Layer 7 of a small transformer language model trained on English Wikipedia (16 layers, counted from 0, width 128).
Take only the direct path to the model's output, skipping the later layers: a vector added to the residual stream pushes a token's score in proportion to its dot product with that token's output vector.

Output vectors of the tokens that the questions are about. A number n stands for (n - 500) times 0.0039.
" includes": 555,381,540,485,540,510,454,447,709,564,460,459,529,431,476,746,564,475,485,497,693,553,472,442,295,440,542,712,454,338,506,456,377,413,652,607,313,487,574,390,710,556,385,500,731,548,301,462,503,567,419,551,669,469,389,494,555,442,425,453,624,617,436,376,485,692,694,566,600,569,659,475,403,694,518,364,509,409,525,469,430,497,421,420,526,416,307,618,445,503,556,658,421,638,561,514,578,515,528,664,413,364,291,288,539,326,682,518,380,452,485,587,606,358,593,447,494,397,535,587,413,503,640,531,490,360,537,339
" Awards": 482,349,351,611,553,518,610,404,581,440,697,689,500,601,657,601,447,552,234,409,465,671,663,547,457,578,529,503,540,468,398,507,503,384,380,510,490,510,524,424,473,486,607,574,562,441,443,545,205,536,475,570,402,571,384,800,520,395,458,382,684,461,445,462,644,550,287,603,598,374,662,463,685,564,229,503,458,510,404,463,386,391,571,479,465,399,587,386,351,480,573,413,442,383,596,603,530,612,410,494,383,403,375,209,503,325,260,470,489,419,743,644,582,408,647,371,351,301,420,568,321,500,462,437,400,384,491,478
" this": 351,618,634,446,600,439,460,432,309,320,638,427,679,819,602,460,378,446,488,515,500,564,674,526,658,572,470,408,479,556,419,368,420,543,497,448,497,625,624,315,556,593,687,401,569,436,460,427,497,488,561,561,613,401,387,550,660,362,452,520,436,600,307,487,521,477,459,434,413,630,455,453,446,581,678,506,338,333,345,395,598,534,487,427,681,408,300,617,476,446,433,528,419,444,439,587,272,570,588,512,380,543,454,569,608,416,690,582,493,402,466,592,440,487,580,361,556,554,350,313,370,368,654,500,513,444,503,413
" purposes": 348,478,415,656,776,529,663,742,476,523,387,404,480,484,466,588,546,500,439,417,350,407,500,596,531,794,560,496,419,437,542,285,586,773,305,353,312,634,637,462,654,638,536,598,452,609,293,474,399,584,512,386,422,218,570,559,611,527,496,426,430,471,305,528,611,517,433,416,559,439,419,571,524,749,462,727,496,181,572,252,677,520,467,282,500,375,436,539,400,550,582,609,333,394,214,402,273,419,662,515,609,799,483,488,565,464,244,216,340,447,577,613,458,282,379,500,335,476,439,647,476,337,408,481,428,214,557,462
"spe": 396,661,677,437,684,612,462,245,565,390,374,276,437,384,440,590,228,500,474,563,577,416,268,500,583,543,555,614,526,347,261,457,663,425,558,530,543,631,535,549,446,415,642,377,632,405,232,577,662,522,376,591,24,396,545,457,433,429,311,365,477,628,529,547,351,508,529,547,438,483,398,407,544,642,590,605,533,569,571,486,681,690,752,587,805,312,548,580,462,579,386,477,484,437,455,726,393,319,284,500,671,306,565,305,504,540,687,335,825,666,428,443,414,550,531,721,423,528,623,456,512,588,351,447,425,599,384,434
" you": 429,555,462,509,563,466,465,651,345,474,369,213,633,432,393,569,494,497,506,381,506,404,555,597,579,739,654,407,497,537,500,582,510,476,352,411,566,416,643,681,507,520,739,342,608,527,461,489,294,428,574,416,473,584,414,503,610,283,563,442,648,554,340,507,387,545,518,457,552,557,452,415,523,546,513,457,519,390,361,571,722,500,476,327,581,506,411,716,573,456,388,426,438,568,538,493,477,459,465,568,343,394,500,625,682,315,692,563,299,509,407,555,406,644,535,296,341,480,330,274,468,200,576,383,467,385,565,350
" these": 266,625,564,481,551,500,536,350,375,316,620,473,693,786,624,395,471,430,449,513,484,555,656,445,610,643,440,535,523,410,481,380,391,500,547,439,433,503,527,420,701,526,708,543,590,520,428,328,551,532,507,473,558,441,435,437,625,375,465,494,409,561,235,520,468,556,491,393,401,562,503,460,449,633,654,516,306,302,155,581,604,497,552,402,751,425,259,660,378,388,464,448,387,472,409,521,352,458,552,500,337,607,517,543,612,398,657,545,451,389,383,592,341,457,689,396,500,497,466,393,438,391,704,468,456,419,470,284
" scored": 672,236,430,475,428,769,656,613,410,478,420,516,510,494,594,486,351,661,641,432,377,589,594,615,570,451,614,645,633,436,547,559,610,327,627,427,385,387,665,670,575,545,691,413,673,361,340,522,394,428,440,480,473,506,525,523,465,672,379,412,513,517,559,365,453,346,442,569,532,390,579,636,400,565,554,344,434,590,441,704,625,474,517,427,618,311,546,490,402,453,503,673,438,416,424,581,683,393,516,540,513,411,356,493,513,211,748,478,586,658,624,506,469,480,372,609,442,520,370,475,616,446,520,462,678,421,394,465
"onne": 660,411,540,638,697,551,333,543,661,323,474,534,558,275,446,719,529,473,547,496,286,389,719,479,581,405,811,332,537,323,445,470,620,375,769,485,409,612,653,405,515,583,684,646,792,373,593,442,485,308,519,627,375,474,515,647,562,685,630,270,426,508,460,344,540,436,535,394,706,368,526,745,593,750,646,387,591,556,473,678,527,270,587,354,633,366,432,418,621,602,445,500,511,550,308,472,612,390,526,554,478,385,746,454,449,335,467,354,544,428,445,452,489,443,552,706,219,674,434,475,425,418,386,434,619,580,558,415
" did": 552,435,312,511,468,512,518,455,412,631,377,443,515,320,491,729,471,440,514,599,388,553,393,536,575,360,489,576,332,561,532,350,576,546,677,480,419,439,687,564,482,648,455,485,730,384,412,454,409,489,362,336,350,544,590,583,477,374,531,492,591,540,513,494,368,522,447,407,370,533,685,646,418,489,413,327,503,524,566,568,609,423,422,406,497,368,303,623,402,351,520,635,449,412,451,670,397,592,500,480,453,477,368,383,583,339,644,500,446,386,555,482,334,521,318,510,521,515,439,537,456,386,545,529,748,437,532,392
"ful": 695,380,663,520,441,716,460,558,553,416,323,521,767,764,465,681,556,607,599,738,423,432,443,530,524,615,376,581,325,327,409,356,454,654,410,822,582,559,429,492,569,590,678,270,360,350,464,287,567,736,247,400,449,739,688,365,385,409,520,389,580,407,291,727,583,311,637,332,606,518,603,484,651,679,421,519,626,512,409,474,537,463,277,166,453,536,442,452,428,409,448,496,484,842,540,615,399,222,428,376,649,624,483,607,685,521,761,417,535,457,484,657,665,332,371,518,309,379,404,504,488,395,430,405,583,491,533,221
"ever": 239,656,365,471,697,410,359,549,496,547,410,258,278,612,467,459,373,509,290,575,324,483,643,577,737,578,488,434,711,406,492,452,357,476,439,229,504,464,575,508,530,825,548,483,653,567,701,534,376,588,433,322,504,371,594,461,475,563,604,390,577,482,495,263,538,450,642,247,517,495,703,691,594,557,635,802,433,578,289,291,747,609,309,465,329,384,373,552,589,672,871,466,435,430,309,748,212,479,475,475,265,568,367,719,688,472,618,618,440,790,504,504,525,574,727,495,634,206,469,385,220,213,667,340,615,449,488,398

Output weights of attention head 2. The head adds the sum of these rows, row i times number i of z. A number n stands for (n - 500) times 0.00093.
o0: 466,530,616,467,275,452,560,432,644,456,568,314,508,202,402,538,360,442,391,400,359,526,90,543,459,687,356,699,488,486,520,427,441,387,680,535,372,398,529,509,542,549,388,557,517,247,399,669,434,515,504,492,628,737,646,485,360,475,476,508,581,647,410,484,329,598,438,452,415,592,453,417,586,524,569,537,302,337,578,337,720,572,455,526,472,503,767,561,675,582,648,648,489,344,541,398,501,714,623,489,441,440,538,492,470,590,422,652,400,438,412,536,483,651,580,408,394,478,486,392,540,300,673,503,845,613,440,663
o1: 677,306,490,492,510,479,533,320,756,440,639,349,662,767,418,737,398,307,390,548,652,613,410,730,581,365,654,420,482,493,427,442,551,602,634,533,649,425,632,436,711,395,781,443,628,516,501,292,494,276,594,573,643,407,182,568,476,709,493,607,581,395,404,661,705,468,399,517,524,655,608,393,391,339,661,671,469,594,449,840,361,246,596,702,504,503,354,539,521,297,264,482,557,631,848,621,505,214,472,495,483,477,567,575,467,416,691,513,380,337,430,519,403,475,626,579,451,494,510,557,626,776,477,385,286,468,700,272
o2: 611,325,538,477,342,323,440,388,479,222,583,523,548,611,578,497,529,536,163,513,701,640,509,453,480,298,410,545,626,635,281,376,420,386,756,421,444,339,528,320,831,526,612,481,752,257,456,564,374,349,551,591,568,700,268,734,467,520,396,473,654,460,224,364,490,812,217,520,426,560,764,507,545,598,530,587,242,506,529,216,558,254,479,596,131,493,379,572,607,485,687,498,447,515,565,483,538,560,636,634,334,345,318,405,193,597,663,519,467,348,546,678,454,624,628,236,559,233,754,534,489,502,482,441,363,589,515,463
o3: 489,613,603,508,606,725,590,508,746,541,618,286,529,336,433,453,340,549,771,522,531,430,314,630,555,684,633,527,508,391,579,576,555,626,409,654,559,610,588,491,369,422,645,582,382,586,503,307,628,582,329,498,529,433,630,209,529,556,455,505,491,549,550,520,626,194,725,549,509,501,301,440,389,464,532,529,726,485,469,759,326,555,553,472,822,501,538,348,444,443,235,492,506,485,602,552,513,397,343,517,629,745,554,567,736,442,404,533,545,333,256,259,437,443,644,785,381,715,292,355,474,646,452,563,425,463,509,375
o4: 326,554,477,498,526,478,595,726,288,759,697,570,394,406,518,438,541,622,629,567,248,388,684,573,558,662,510,550,519,443,741,536,358,630,352,430,669,547,398,610,157,545,443,470,293,666,544,616,631,645,412,386,467,471,693,458,493,471,383,426,439,415,617,436,493,316,346,521,692,304,364,395,465,538,163,353,777,440,672,689,576,581,364,491,557,766,583,382,454,612,489,535,455,479,327,436,558,673,498,470,553,469,506,529,599,517,450,465,749,586,404,413,517,501,492,540,546,573,448,454,542,481,480,610,596,374,374,680
o5: 615,516,569,628,624,416,527,524,568,86,551,386,496,437,591,511,400,453,359,407,600,447,521,433,460,310,370,401,367,526,237,420,429,375,634,591,345,574,567,366,639,591,624,621,665,316,470,345,443,465,437,540,592,414,483,517,511,492,526,467,601,555,276,249,423,532,534,611,364,589,661,629,484,555,486,529,304,486,479,263,658,411,581,455,411,257,306,559,469,479,598,393,505,463,364,402,517,531,487,608,395,572,487,458,483,628,474,456,435,468,575,557,438,500,623,353,466,475,496,571,512,318,545,415,352,565,401,271
o6: 695,690,676,617,641,715,477,511,659,269,512,508,567,490,664,555,412,538,565,525,713,504,474,475,518,526,348,558,406,491,396,470,488,391,362,662,394,829,610,439,256,545,284,625,516,471,460,252,557,596,408,445,391,173,538,469,539,440,568,561,606,681,477,211,527,380,882,485,461,344,474,564,450,654,506,501,617,519,419,457,264,612,587,290,691,340,649,333,316,567,502,470,543,354,287,569,513,543,305,371,601,702,606,291,582,435,313,314,480,612,502,347,541,538,626,786,495,570,250,664,407,496,560,550,316,614,337,372
o7: 464,649,490,480,354,578,620,693,468,312,767,426,560,402,565,474,550,519,508,524,445,335,538,435,442,641,331,326,507,502,412,291,312,433,534,617,447,589,539,513,418,717,399,606,474,364,453,414,451,518,584,454,423,360,528,688,465,421,296,383,711,500,258,366,550,492,305,563,623,534,616,553,393,611,253,490,487,437,268,371,841,579,549,397,338,636,684,327,561,666,621,287,503,492,378,571,522,702,595,546,410,615,511,402,486,606,401,353,418,558,265,764,483,535,478,510,478,577,534,668,404,396,711,454,392,552,314,397
o8: 483,603,308,503,532,430,569,720,174,630,419,574,447,399,560,488,662,582,442,577,209,418,707,489,466,564,423,528,412,344,603,485,336,564,502,328,479,545,523,640,339,642,445,322,300,516,498,691,473,578,555,321,460,310,588,470,550,390,506,370,488,476,580,469,324,498,533,308,575,431,495,530,511,561,476,392,588,468,562,327,733,601,533,238,500,646,556,590,454,575,786,556,417,528,269,380,510,654,622,385,402,464,434,545,602,495,399,480,472,580,471,576,484,396,339,487,633,483,486,539,435,308,560,524,634,411,437,552
o9: 236,535,582,385,225,437,613,554,506,538,875,527,372,335,661,466,456,620,558,555,327,472,406,491,564,728,414,628,539,620,623,414,282,410,571,551,541,426,371,491,318,561,478,668,420,512,508,666,458,524,398,532,540,710,635,614,378,445,316,532,614,303,437,500,534,448,186,643,659,409,449,459,456,573,27,385,565,403,663,557,667,548,355,650,415,739,647,408,608,586,531,367,532,438,485,413,513,786,507,591,575,438,507,384,397,678,468,570,521,596,414,484,587,598,432,350,529,443,484,591,586,525,556,548,581,680,362,686
o10: 499,589,592,533,495,679,433,501,617,426,526,526,506,372,448,411,318,483,639,642,598,545,377,368,596,619,622,393,505,454,495,453,358,539,447,559,526,545,491,397,632,523,464,687,700,429,426,430,463,546,475,673,409,398,666,614,386,410,420,565,667,615,359,448,693,526,605,629,461,529,579,548,579,537,460,563,520,380,463,392,292,720,440,440,449,377,658,370,494,656,269,414,614,406,613,458,533,550,328,529,717,534,571,473,518,520,447,551,596,674,442,551,461,454,528,730,584,603,580,541,465,489,595,660,414,440,356,471
o11: 331,643,370,428,403,454,508,330,598,607,190,619,443,504,673,732,512,457,723,540,545,514,491,279,598,419,354,420,366,599,540,395,385,538,388,533,408,446,495,515,311,477,479,876,716,718,693,679,442,501,654,533,481,367,471,692,443,440,505,532,498,552,628,726,505,336,547,539,507,694,554,659,437,568,440,329,601,576,697,477,455,731,464,460,682,472,434,534,470,382,635,400,448,513,501,358,386,461,513,594,542,531,669,445,770,546,694,448,248,571,443,551,637,278,283,471,669,472,291,691,450,428,516,464,446,690,415,308
o12: 446,561,349,407,569,519,563,628,617,803,407,442,498,267,302,561,382,286,641,378,309,467,396,611,505,621,599,586,379,338,662,577,506,707,300,573,565,477,427,736,324,354,426,497,360,693,598,712,522,599,591,429,577,465,680,305,422,465,511,532,300,649,736,647,308,439,477,444,607,405,181,395,620,262,436,413,567,443,620,629,459,690,417,505,704,669,623,627,503,487,485,577,694,482,422,309,473,514,542,436,566,452,761,501,731,530,296,650,530,722,555,353,522,408,427,494,448,537,337,353,541,325,457,631,765,448,586,595
o13: 364,431,497,543,344,236,531,275,566,470,574,550,356,547,732,602,382,606,472,462,359,392,500,550,702,500,448,569,569,587,380,408,276,536,698,284,458,263,520,299,549,563,630,526,637,531,549,550,375,339,472,596,615,614,605,602,408,593,401,418,622,492,293,522,504,499,64,596,532,490,729,631,447,617,473,388,483,347,747,513,643,264,452,583,553,470,169,592,519,191,423,603,437,704,776,339,679,562,650,644,403,431,388,600,508,413,868,476,380,307,376,310,313,307,623,223,502,531,418,429,547,547,442,458,583,596,453,414
o14: 574,559,499,437,597,618,462,704,512,655,500,513,528,395,410,393,522,557,683,379,425,484,534,611,370,654,488,675,455,292,585,537,501,512,351,677,543,563,406,628,323,358,425,535,256,586,485,580,731,593,554,416,492,435,648,317,455,474,503,243,338,546,673,550,469,400,638,403,459,299,182,447,602,461,511,409,629,611,427,449,526,599,538,325,595,606,738,467,566,622,642,517,489,391,300,380,562,631,530,471,567,538,562,461,602,460,305,550,642,630,492,414,481,489,483,658,438,621,421,401,411,462,431,595,648,428,531,661
o15: 496,513,564,626,591,362,509,420,452,296,415,449,556,546,552,596,523,445,467,553,462,391,572,469,712,334,570,233,463,608,363,486,438,659,619,246,498,453,690,354,538,662,741,362,651,296,448,330,301,454,477,494,482,358,422,619,566,570,490,612,667,606,328,510,491,523,502,539,435,709,894,571,453,533,728,675,447,339,442,500,631,321,618,285,570,333,228,597,435,364,355,459,588,576,671,563,505,367,544,478,362,560,280,699,644,443,632,360,460,250,397,545,410,391,671,537,499,464,442,466,486,470,549,294,530,446,357,298
o16: 456,329,592,616,485,208,454,475,362,297,516,571,415,605,634,494,465,564,332,480,516,573,658,412,649,299,447,569,568,682,346,508,391,387,730,298,436,340,491,291,713,541,677,467,689,323,450,594,380,418,413,594,606,733,387,573,494,502,506,569,526,411,327,337,383,728,237,582,426,571,734,627,568,588,452,526,310,406,642,235,617,230,437,605,251,363,201,619,506,366,572,519,501,526,527,431,589,554,553,645,350,333,274,522,299,549,681,496,600,320,649,497,459,550,619,148,521,348,667,461,580,458,375,415,510,578,448,524
o17: 672,500,461,762,741,429,527,422,462,274,534,506,465,569,709,634,333,566,248,516,547,482,566,440,471,262,269,537,334,600,243,503,501,423,507,316,319,606,577,475,513,512,299,422,599,450,591,422,466,421,379,487,648,300,556,532,526,506,527,571,422,550,377,118,371,625,499,476,484,332,653,554,470,458,433,501,384,368,751,617,414,313,461,500,501,372,326,490,376,366,541,642,485,447,341,560,502,483,540,367,329,592,575,298,429,550,538,369,450,678,670,380,498,456,558,399,505,506,408,515,478,408,565,595,379,421,537,336
o18: 694,359,551,663,522,419,471,498,519,402,519,493,616,624,577,467,469,512,375,418,608,618,554,644,569,409,508,699,585,568,409,455,448,467,625,435,568,342,594,382,618,476,475,372,567,332,415,395,499,459,488,545,667,649,479,542,513,488,505,663,490,512,268,261,512,695,343,447,420,470,682,548,564,492,653,527,382,427,568,441,532,243,489,602,323,475,381,609,472,421,482,656,623,563,527,585,634,487,539,434,280,386,319,556,330,396,584,510,579,448,548,400,402,583,668,530,449,418,605,437,536,614,445,452,489,472,573,600
o19: 366,563,595,437,506,369,631,528,338,321,744,433,387,333,582,618,378,583,326,536,125,443,326,634,466,432,357,517,325,460,510,489,402,500,712,284,559,479,510,487,388,620,747,387,450,237,592,625,404,496,259,256,608,574,641,476,425,558,550,460,543,322,380,491,378,433,543,489,575,446,644,469,417,472,270,569,560,437,518,505,718,367,443,485,608,461,624,506,538,507,595,405,380,256,416,440,489,627,583,540,426,631,354,468,508,603,507,489,374,448,552,489,436,542,419,432,464,439,376,538,591,505,691,448,745,599,442,506
o20: 719,380,489,594,426,481,532,428,768,392,532,254,568,560,476,707,374,276,335,311,376,540,180,685,351,456,394,727,396,514,453,504,569,384,666,636,519,441,544,644,659,440,661,497,486,461,539,495,597,421,586,439,787,627,445,371,463,615,553,470,478,519,390,587,302,508,360,341,470,562,446,440,521,383,639,541,255,551,611,485,668,177,585,731,611,405,374,697,646,230,588,654,468,587,596,288,615,422,574,608,403,397,558,635,502,559,600,582,396,423,511,416,401,623,641,439,431,474,508,507,731,628,500,420,561,601,624,501
o21: 578,504,616,594,473,589,490,306,745,379,476,385,558,429,455,392,406,536,531,568,687,505,335,491,656,538,609,399,579,602,352,434,499,514,565,625,582,401,691,341,696,476,580,626,676,380,382,304,424,452,468,695,515,620,551,452,457,519,496,684,626,587,288,470,636,511,500,585,407,676,675,569,501,528,649,575,435,389,439,499,392,515,527,564,500,468,440,505,535,428,184,483,610,538,689,628,515,427,393,562,478,525,414,567,462,558,508,513,502,395,414,452,416,427,657,648,453,491,521,388,472,580,478,464,365,485,483,416
o22: 596,470,611,613,651,591,348,321,675,496,281,506,558,582,510,557,355,617,536,599,441,440,454,571,527,274,435,455,417,605,426,457,559,485,607,398,557,400,534,320,562,530,794,419,576,419,504,337,532,461,420,346,386,439,370,398,554,583,699,746,528,496,545,588,562,394,710,482,412,530,662,714,403,542,809,569,554,532,433,630,506,362,560,525,679,133,500,550,362,389,140,485,614,583,655,416,518,329,508,518,495,649,387,670,658,414,617,474,479,300,597,523,401,400,589,788,565,577,463,404,612,742,452,445,568,372,499,452
o23: 499,454,716,566,455,448,415,504,502,382,525,551,435,660,544,235,416,583,485,412,763,599,556,374,492,464,583,613,682,584,444,617,648,315,452,591,464,551,347,284,721,399,490,568,571,441,454,433,509,579,311,677,433,795,506,454,573,470,592,628,409,468,519,343,564,540,562,698,322,418,486,556,579,534,481,498,407,576,410,320,334,466,468,642,338,320,464,450,403,589,333,500,502,438,499,595,495,437,380,581,620,493,417,464,253,511,492,552,611,490,748,390,586,642,603,314,478,465,599,457,594,626,353,532,372,646,577,681
o24: 568,577,356,672,640,443,567,602,382,599,379,553,544,541,593,744,502,391,545,488,151,516,607,521,585,505,363,526,362,494,553,450,330,663,446,333,618,518,666,614,299,556,382,416,404,662,592,483,572,452,655,408,660,293,664,528,498,510,375,494,412,584,412,465,399,535,337,282,609,461,631,485,446,464,352,479,511,383,630,742,697,484,439,458,628,611,384,545,490,311,554,581,565,546,319,422,605,539,528,431,396,493,594,635,664,551,592,320,499,666,446,413,473,373,488,570,597,538,365,492,622,525,542,566,614,402,484,507
o25: 424,462,527,356,746,314,547,636,121,540,375,656,405,581,377,279,622,452,482,481,609,493,767,519,582,273,743,351,645,256,593,790,581,619,425,337,587,555,436,395,411,435,681,396,422,544,528,289,396,641,312,540,437,528,671,427,566,552,566,427,447,567,544,491,514,564,776,548,417,284,493,471,646,380,615,615,750,611,481,388,297,450,549,362,437,509,427,454,332,606,427,407,415,289,453,561,561,287,441,549,492,581,200,576,516,284,486,386,552,547,659,396,501,496,544,581,484,589,499,347,479,412,466,555,477,469,570,496
o26: 591,509,531,444,445,600,475,455,508,409,535,590,564,643,561,570,394,588,254,559,623,647,526,472,234,380,206,539,366,429,402,356,513,201,540,605,402,663,403,512,553,426,433,605,569,503,545,468,577,406,486,418,502,374,380,527,425,483,559,438,552,375,584,423,554,500,703,399,512,305,366,493,433,504,300,407,468,703,497,427,360,534,524,665,422,389,749,391,496,628,617,455,360,395,386,451,440,535,448,474,596,596,780,175,382,526,490,510,291,764,705,667,626,573,307,452,591,519,470,734,478,597,617,669,258,616,587,475
o27: 473,513,486,437,484,593,500,506,688,282,647,258,421,482,475,555,430,532,484,546,715,467,437,430,435,548,553,532,492,550,386,445,675,427,692,723,348,600,537,325,774,458,715,664,639,411,490,596,449,477,419,607,421,553,303,481,639,488,584,539,380,359,496,464,582,189,673,712,376,799,452,509,336,574,412,481,534,562,309,316,357,527,666,619,509,239,226,459,362,434,577,371,387,535,507,424,340,415,330,589,609,636,530,460,418,561,478,609,444,211,490,472,480,475,496,229,428,505,544,590,507,526,447,308,151,717,589,218
o28: 643,470,412,510,725,486,439,376,568,615,173,474,440,540,481,636,384,419,507,490,470,502,562,570,572,364,582,707,395,363,493,648,629,554,576,377,408,531,607,437,523,407,703,401,472,578,467,584,436,459,451,447,523,376,471,347,574,548,742,546,334,634,670,579,274,342,814,380,392,449,419,576,587,444,882,531,600,614,594,452,258,436,675,355,802,216,251,725,280,315,500,690,481,583,518,269,513,288,455,430,515,551,502,581,693,301,514,564,452,362,678,272,367,348,577,542,504,562,333,397,560,392,331,442,563,523,634,383
o29: 516,323,497,423,374,305,533,300,536,377,456,425,586,571,337,546,496,464,165,489,623,601,338,511,533,364,588,321,526,630,412,503,510,625,662,410,567,244,512,434,728,476,695,435,719,381,553,565,379,333,556,677,670,774,302,547,480,622,411,636,539,426,450,633,530,784,188,509,429,765,683,339,493,372,578,605,244,418,602,547,585,370,413,670,232,652,401,634,746,413,515,532,539,482,736,603,392,375,692,636,330,348,457,622,327,717,701,576,443,316,421,618,516,500,590,243,501,254,658,320,589,510,494,429,516,495,619,480
o30: 692,537,225,541,536,613,491,532,370,469,345,472,458,561,593,679,629,449,351,523,689,520,657,324,448,419,452,608,537,411,494,522,555,441,566,476,233,730,697,530,556,632,251,413,754,500,367,602,280,558,605,442,372,198,329,665,703,357,660,652,558,583,469,226,337,477,802,435,570,586,699,568,521,642,663,457,545,472,504,154,350,629,689,315,449,296,224,560,194,463,847,639,490,591,266,497,459,462,376,283,423,381,538,398,518,303,423,441,400,554,589,586,490,442,454,519,585,476,525,715,397,225,589,377,262,542,480,264
o31: 667,343,418,510,587,312,481,428,608,349,407,527,546,683,546,714,452,197,406,300,692,537,573,581,656,316,631,561,476,495,378,499,506,595,551,431,437,415,606,436,612,430,524,456,673,499,500,465,337,397,645,656,666,419,450,768,486,561,523,487,447,690,307,417,395,625,370,518,407,541,696,500,604,394,668,579,392,526,482,419,361,323,558,421,471,351,126,726,403,251,601,539,627,559,557,440,527,352,497,498,406,382,499,504,433,374,639,392,483,520,670,317,430,437,629,304,394,333,429,582,552,375,427,306,443,656,603,359

Each question shows a token from some text and the vector z that the head gathered there. A number n stands for (n - 500) times 0.0042.

" her": 500,584,578,530,418,524,576,492,456,448,481,534,375,556,446,564,520,521,504,487,543,518,522,464,490,497,490,515,577,490,591,590
Which three tokens does it push up most, strongest first? " includes", " these", " this"

" mon": 482,470,453,563,542,501,609,490,466,550,525,521,457,429,524,446,448,514,432,549,467,510,449,499,462,550,545,511,530,398,530,463
Which three tokens does it push up most, strongest first? "spe", " purposes", "ful"

" 38": 477,595,469,600,485,497,538,435,442,468,477,460,423,561,465,559,515,510,477,649,538,504,622,542,456,580,522,519,594,466,433,480
Pushed up most: "onne"

" UK": 480,483,530,506,525,495,545,487,484,501,532,468,429,462,470,515,504,531,482,540,449,508,524,503,505,570,507,440,495,490,488,453
Which of these tokens does it push down most? " you"

"s": 536,468,418,588,580,452,528,407,438,578,494,466,559,660,542,442,511,574,529,536,560,518,593,522,512,418,502,444,567,400,392,453
Which of these tokens does it push down most? "ever"

" Bra": 517,469,653,411,456,554,511,535,474,538,501,492,399,517,442,527,614,530,515,512,468,521,483,541,478,493,511,498,468,561,504,537
Pushed up most: " Awards"

" the": 507,439,555,517,525,503,550,482,530,496,517,474,438,604,531,491,566,536,532,523,486,478,521,523,468,502,524,509,565,375,583,516
Which of these tokens does it push down most? " you"

" first": 532,399,413,527,535,554,636,579,539,512,507,465,433,440,531,516,458,533,474,597,480,468,500,472,522,525,533,405,474,342,541,431
Which of these tokens does it push down most? " includes"

"en": 479,538,390,620,505,511,556,457,487,439,472,481,459,508,483,598,477,498,435,615,487,491,603,507,488,573,458,556,622,429,472,494
Which of these tokens does it push down most? " Awards"

"-": 476,472,513,477,506,468,515,498,477,508,478,496,483,472,511,475,496,511,491,471,450,485,471,515,496,509,505,464,486,512,472,511
Which of these tokens does it push down most? " these"

" to": 495,528,549,509,448,523,578,470,475,487,481,547,427,508,510,492,498,519,462,513,536,501,505,468,479,515,552,492,583,468,534,536
Which three tokens does it push up most, strongest first? " includes", "onne", " these"

" was": 475,502,581,480,510,506,537,494,480,509,534,472,391,495,443,539,549,536,517,542,449,530,551,510,513,556,500,436,479,525,485,465
Which of these tokens does it push down most? " purposes"

"hen": 536,444,559,559,522,586,584,541,537,492,498,490,477,564,500,576,566,576,477,655,486,526,463,457,496,516,481,557,551,453,566,551
Pushed up most: "ever"

" drive": 532,458,409,585,585,453,532,414,443,585,503,468,563,651,544,435,506,573,522,537,552,516,585,520,514,418,505,447,563,386,400,449
Which of these tokens does it push down most? "ever"

"ron": 511,592,651,455,308,595,574,523,447,411,547,509,350,442,409,585,528,566,485,494,486,556,564,498,441,468,553,557,524,606,590,544
Which of these tokens does it push down most? " purposes"

"off": 504,393,469,558,508,550,608,549,508,509,520,500,472,576,562,501,516,551,492,551,483,509,520,522,486,524,524,460,532,342,521,510
Which of these tokens does it push down most? " you"

" before": 521,367,533,378,493,548,562,476,547,536,454,611,437,620,480,519,609,618,515,587,499,457,631,474,582,372,565,455,583,417,545,525
Which two tokens does it push up most, strongest first? " did", "ever"

"=": 514,599,671,451,302,600,561,521,446,415,538,506,345,468,400,592,547,568,495,507,494,559,563,497,444,468,544,565,529,616,591,559
Pushed up most: " includes"

" date": 456,569,550,486,434,486,519,458,480,441,503,488,421,489,432,538,521,561,523,503,471,521,582,500,516,518,527,471,543,531,534,504
Which of these tokens does it push down most? " purposes"

" along": 522,444,479,547,547,477,538,448,492,542,515,480,505,614,539,451,530,546,515,523,519,492,538,519,483,459,521,498,569,373,510,482
Pushed up most: " scored"

"g": 559,433,688,376,434,590,442,569,521,524,487,466,365,521,445,546,643,480,527,559,537,508,454,522,475,483,484,518,440,580,502,527
Pushed up most: " Awards"

"\n": 518,503,600,460,442,562,499,510,481,496,470,485,379,541,449,561,604,515,504,594,515,493,562,537,445,519,533,512,518,547,464,492
Which of these tokens does it push down most? " purposes"

",": 526,464,522,545,533,483,534,443,493,515,498,474,474,641,530,481,556,551,541,524,527,493,559,520,485,462,512,490,576,401,514,499
Pushed up most: " scored"

"ish": 500,609,609,527,405,524,569,489,446,442,483,517,356,569,422,583,540,523,528,482,553,537,540,464,492,490,480,514,577,510,590,603
Which of these tokens does it push down most? " purposes"

"ed": 485,472,519,542,581,525,572,530,507,553,496,466,373,518,477,551,554,499,505,651,436,500,525,504,485,571,481,510,481,409,511,455
Which two tokens does it push up most, strongest first? "ever", " Awards"

"n": 508,448,542,467,491,523,488,504,517,499,485,495,445,495,473,539,563,517,507,529,502,508,490,494,551,511,471,466,503,514,492,514
Pushed up most: "ever"

" those": 502,288,326,526,575,520,636,559,563,529,473,578,587,411,610,416,350,538,341,549,442,434,421,465,487,541,573,427,514,338,510,413
Which two tokens does it push up most, strongest first? " purposes", "spe"

"writer": 444,588,462,563,496,457,519,459,470,449,521,504,453,503,457,553,465,497,462,509,434,530,609,481,498,550,488,495,573,500,473,463
Pushed up most: "ful"

":": 542,547,494,488,406,502,447,441,527,389,439,446,534,437,495,577,496,500,520,532,565,485,546,450,500,521,441,444,583,596,511,535
Pushed up most: " you"

" Margaret": 486,474,552,519,537,535,547,495,556,509,471,505,445,559,510,527,581,522,501,613,505,459,494,475,496,522,500,563,579,411,595,544
Pushed up most: "ever"

" prison": 553,479,521,566,477,552,532,534,507,520,470,497,429,585,502,529,548,493,468,633,546,495,497,515,456,503,518,593,546,421,522,494
Which two tokens does it push up most, strongest first? " these", " this"

"men": 481,493,545,482,501,471,530,454,462,508,502,505,459,457,470,474,524,513,500,490,490,501,506,543,510,531,518,467,515,528,497,498
Which two tokens does it push up most, strongest first? " Awards", " includes"

" lost": 499,490,433,582,510,507,591,526,506,485,491,478,464,471,505,506,441,568,440,570,484,477,504,458,503,500,534,544,551,418,563,456
Pushed up most: " purposes"

" Dead": 542,522,455,506,446,482,465,456,545,407,450,444,553,431,518,556,466,497,514,533,550,473,530,430,523,516,445,430,573,548,521,517
Pushed up most: " you"

" |": 472,592,459,595,477,493,543,436,442,450,475,460,416,550,464,575,503,510,473,642,520,505,651,539,448,578,522,506,595,475,420,467
Pushed up most: "onne"

" 44": 496,559,482,581,474,526,544,466,484,466,464,485,416,517,488,566,531,488,463,633,512,477,596,521,436,567,528,556,602,459,481,482
Pushed up most: "onne"

")": 448,592,470,554,497,467,509,483,475,462,523,519,452,513,449,560,464,490,451,520,435,533,599,463,505,543,484,496,558,510,471,463
Which two tokens does it push up most, strongest first? "ful", "onne"

" Producer": 444,599,456,565,505,461,510,474,473,455,514,512,453,515,451,562,457,494,446,538,435,526,610,465,502,556,489,496,570,505,455,455
Pushed up most: "ful"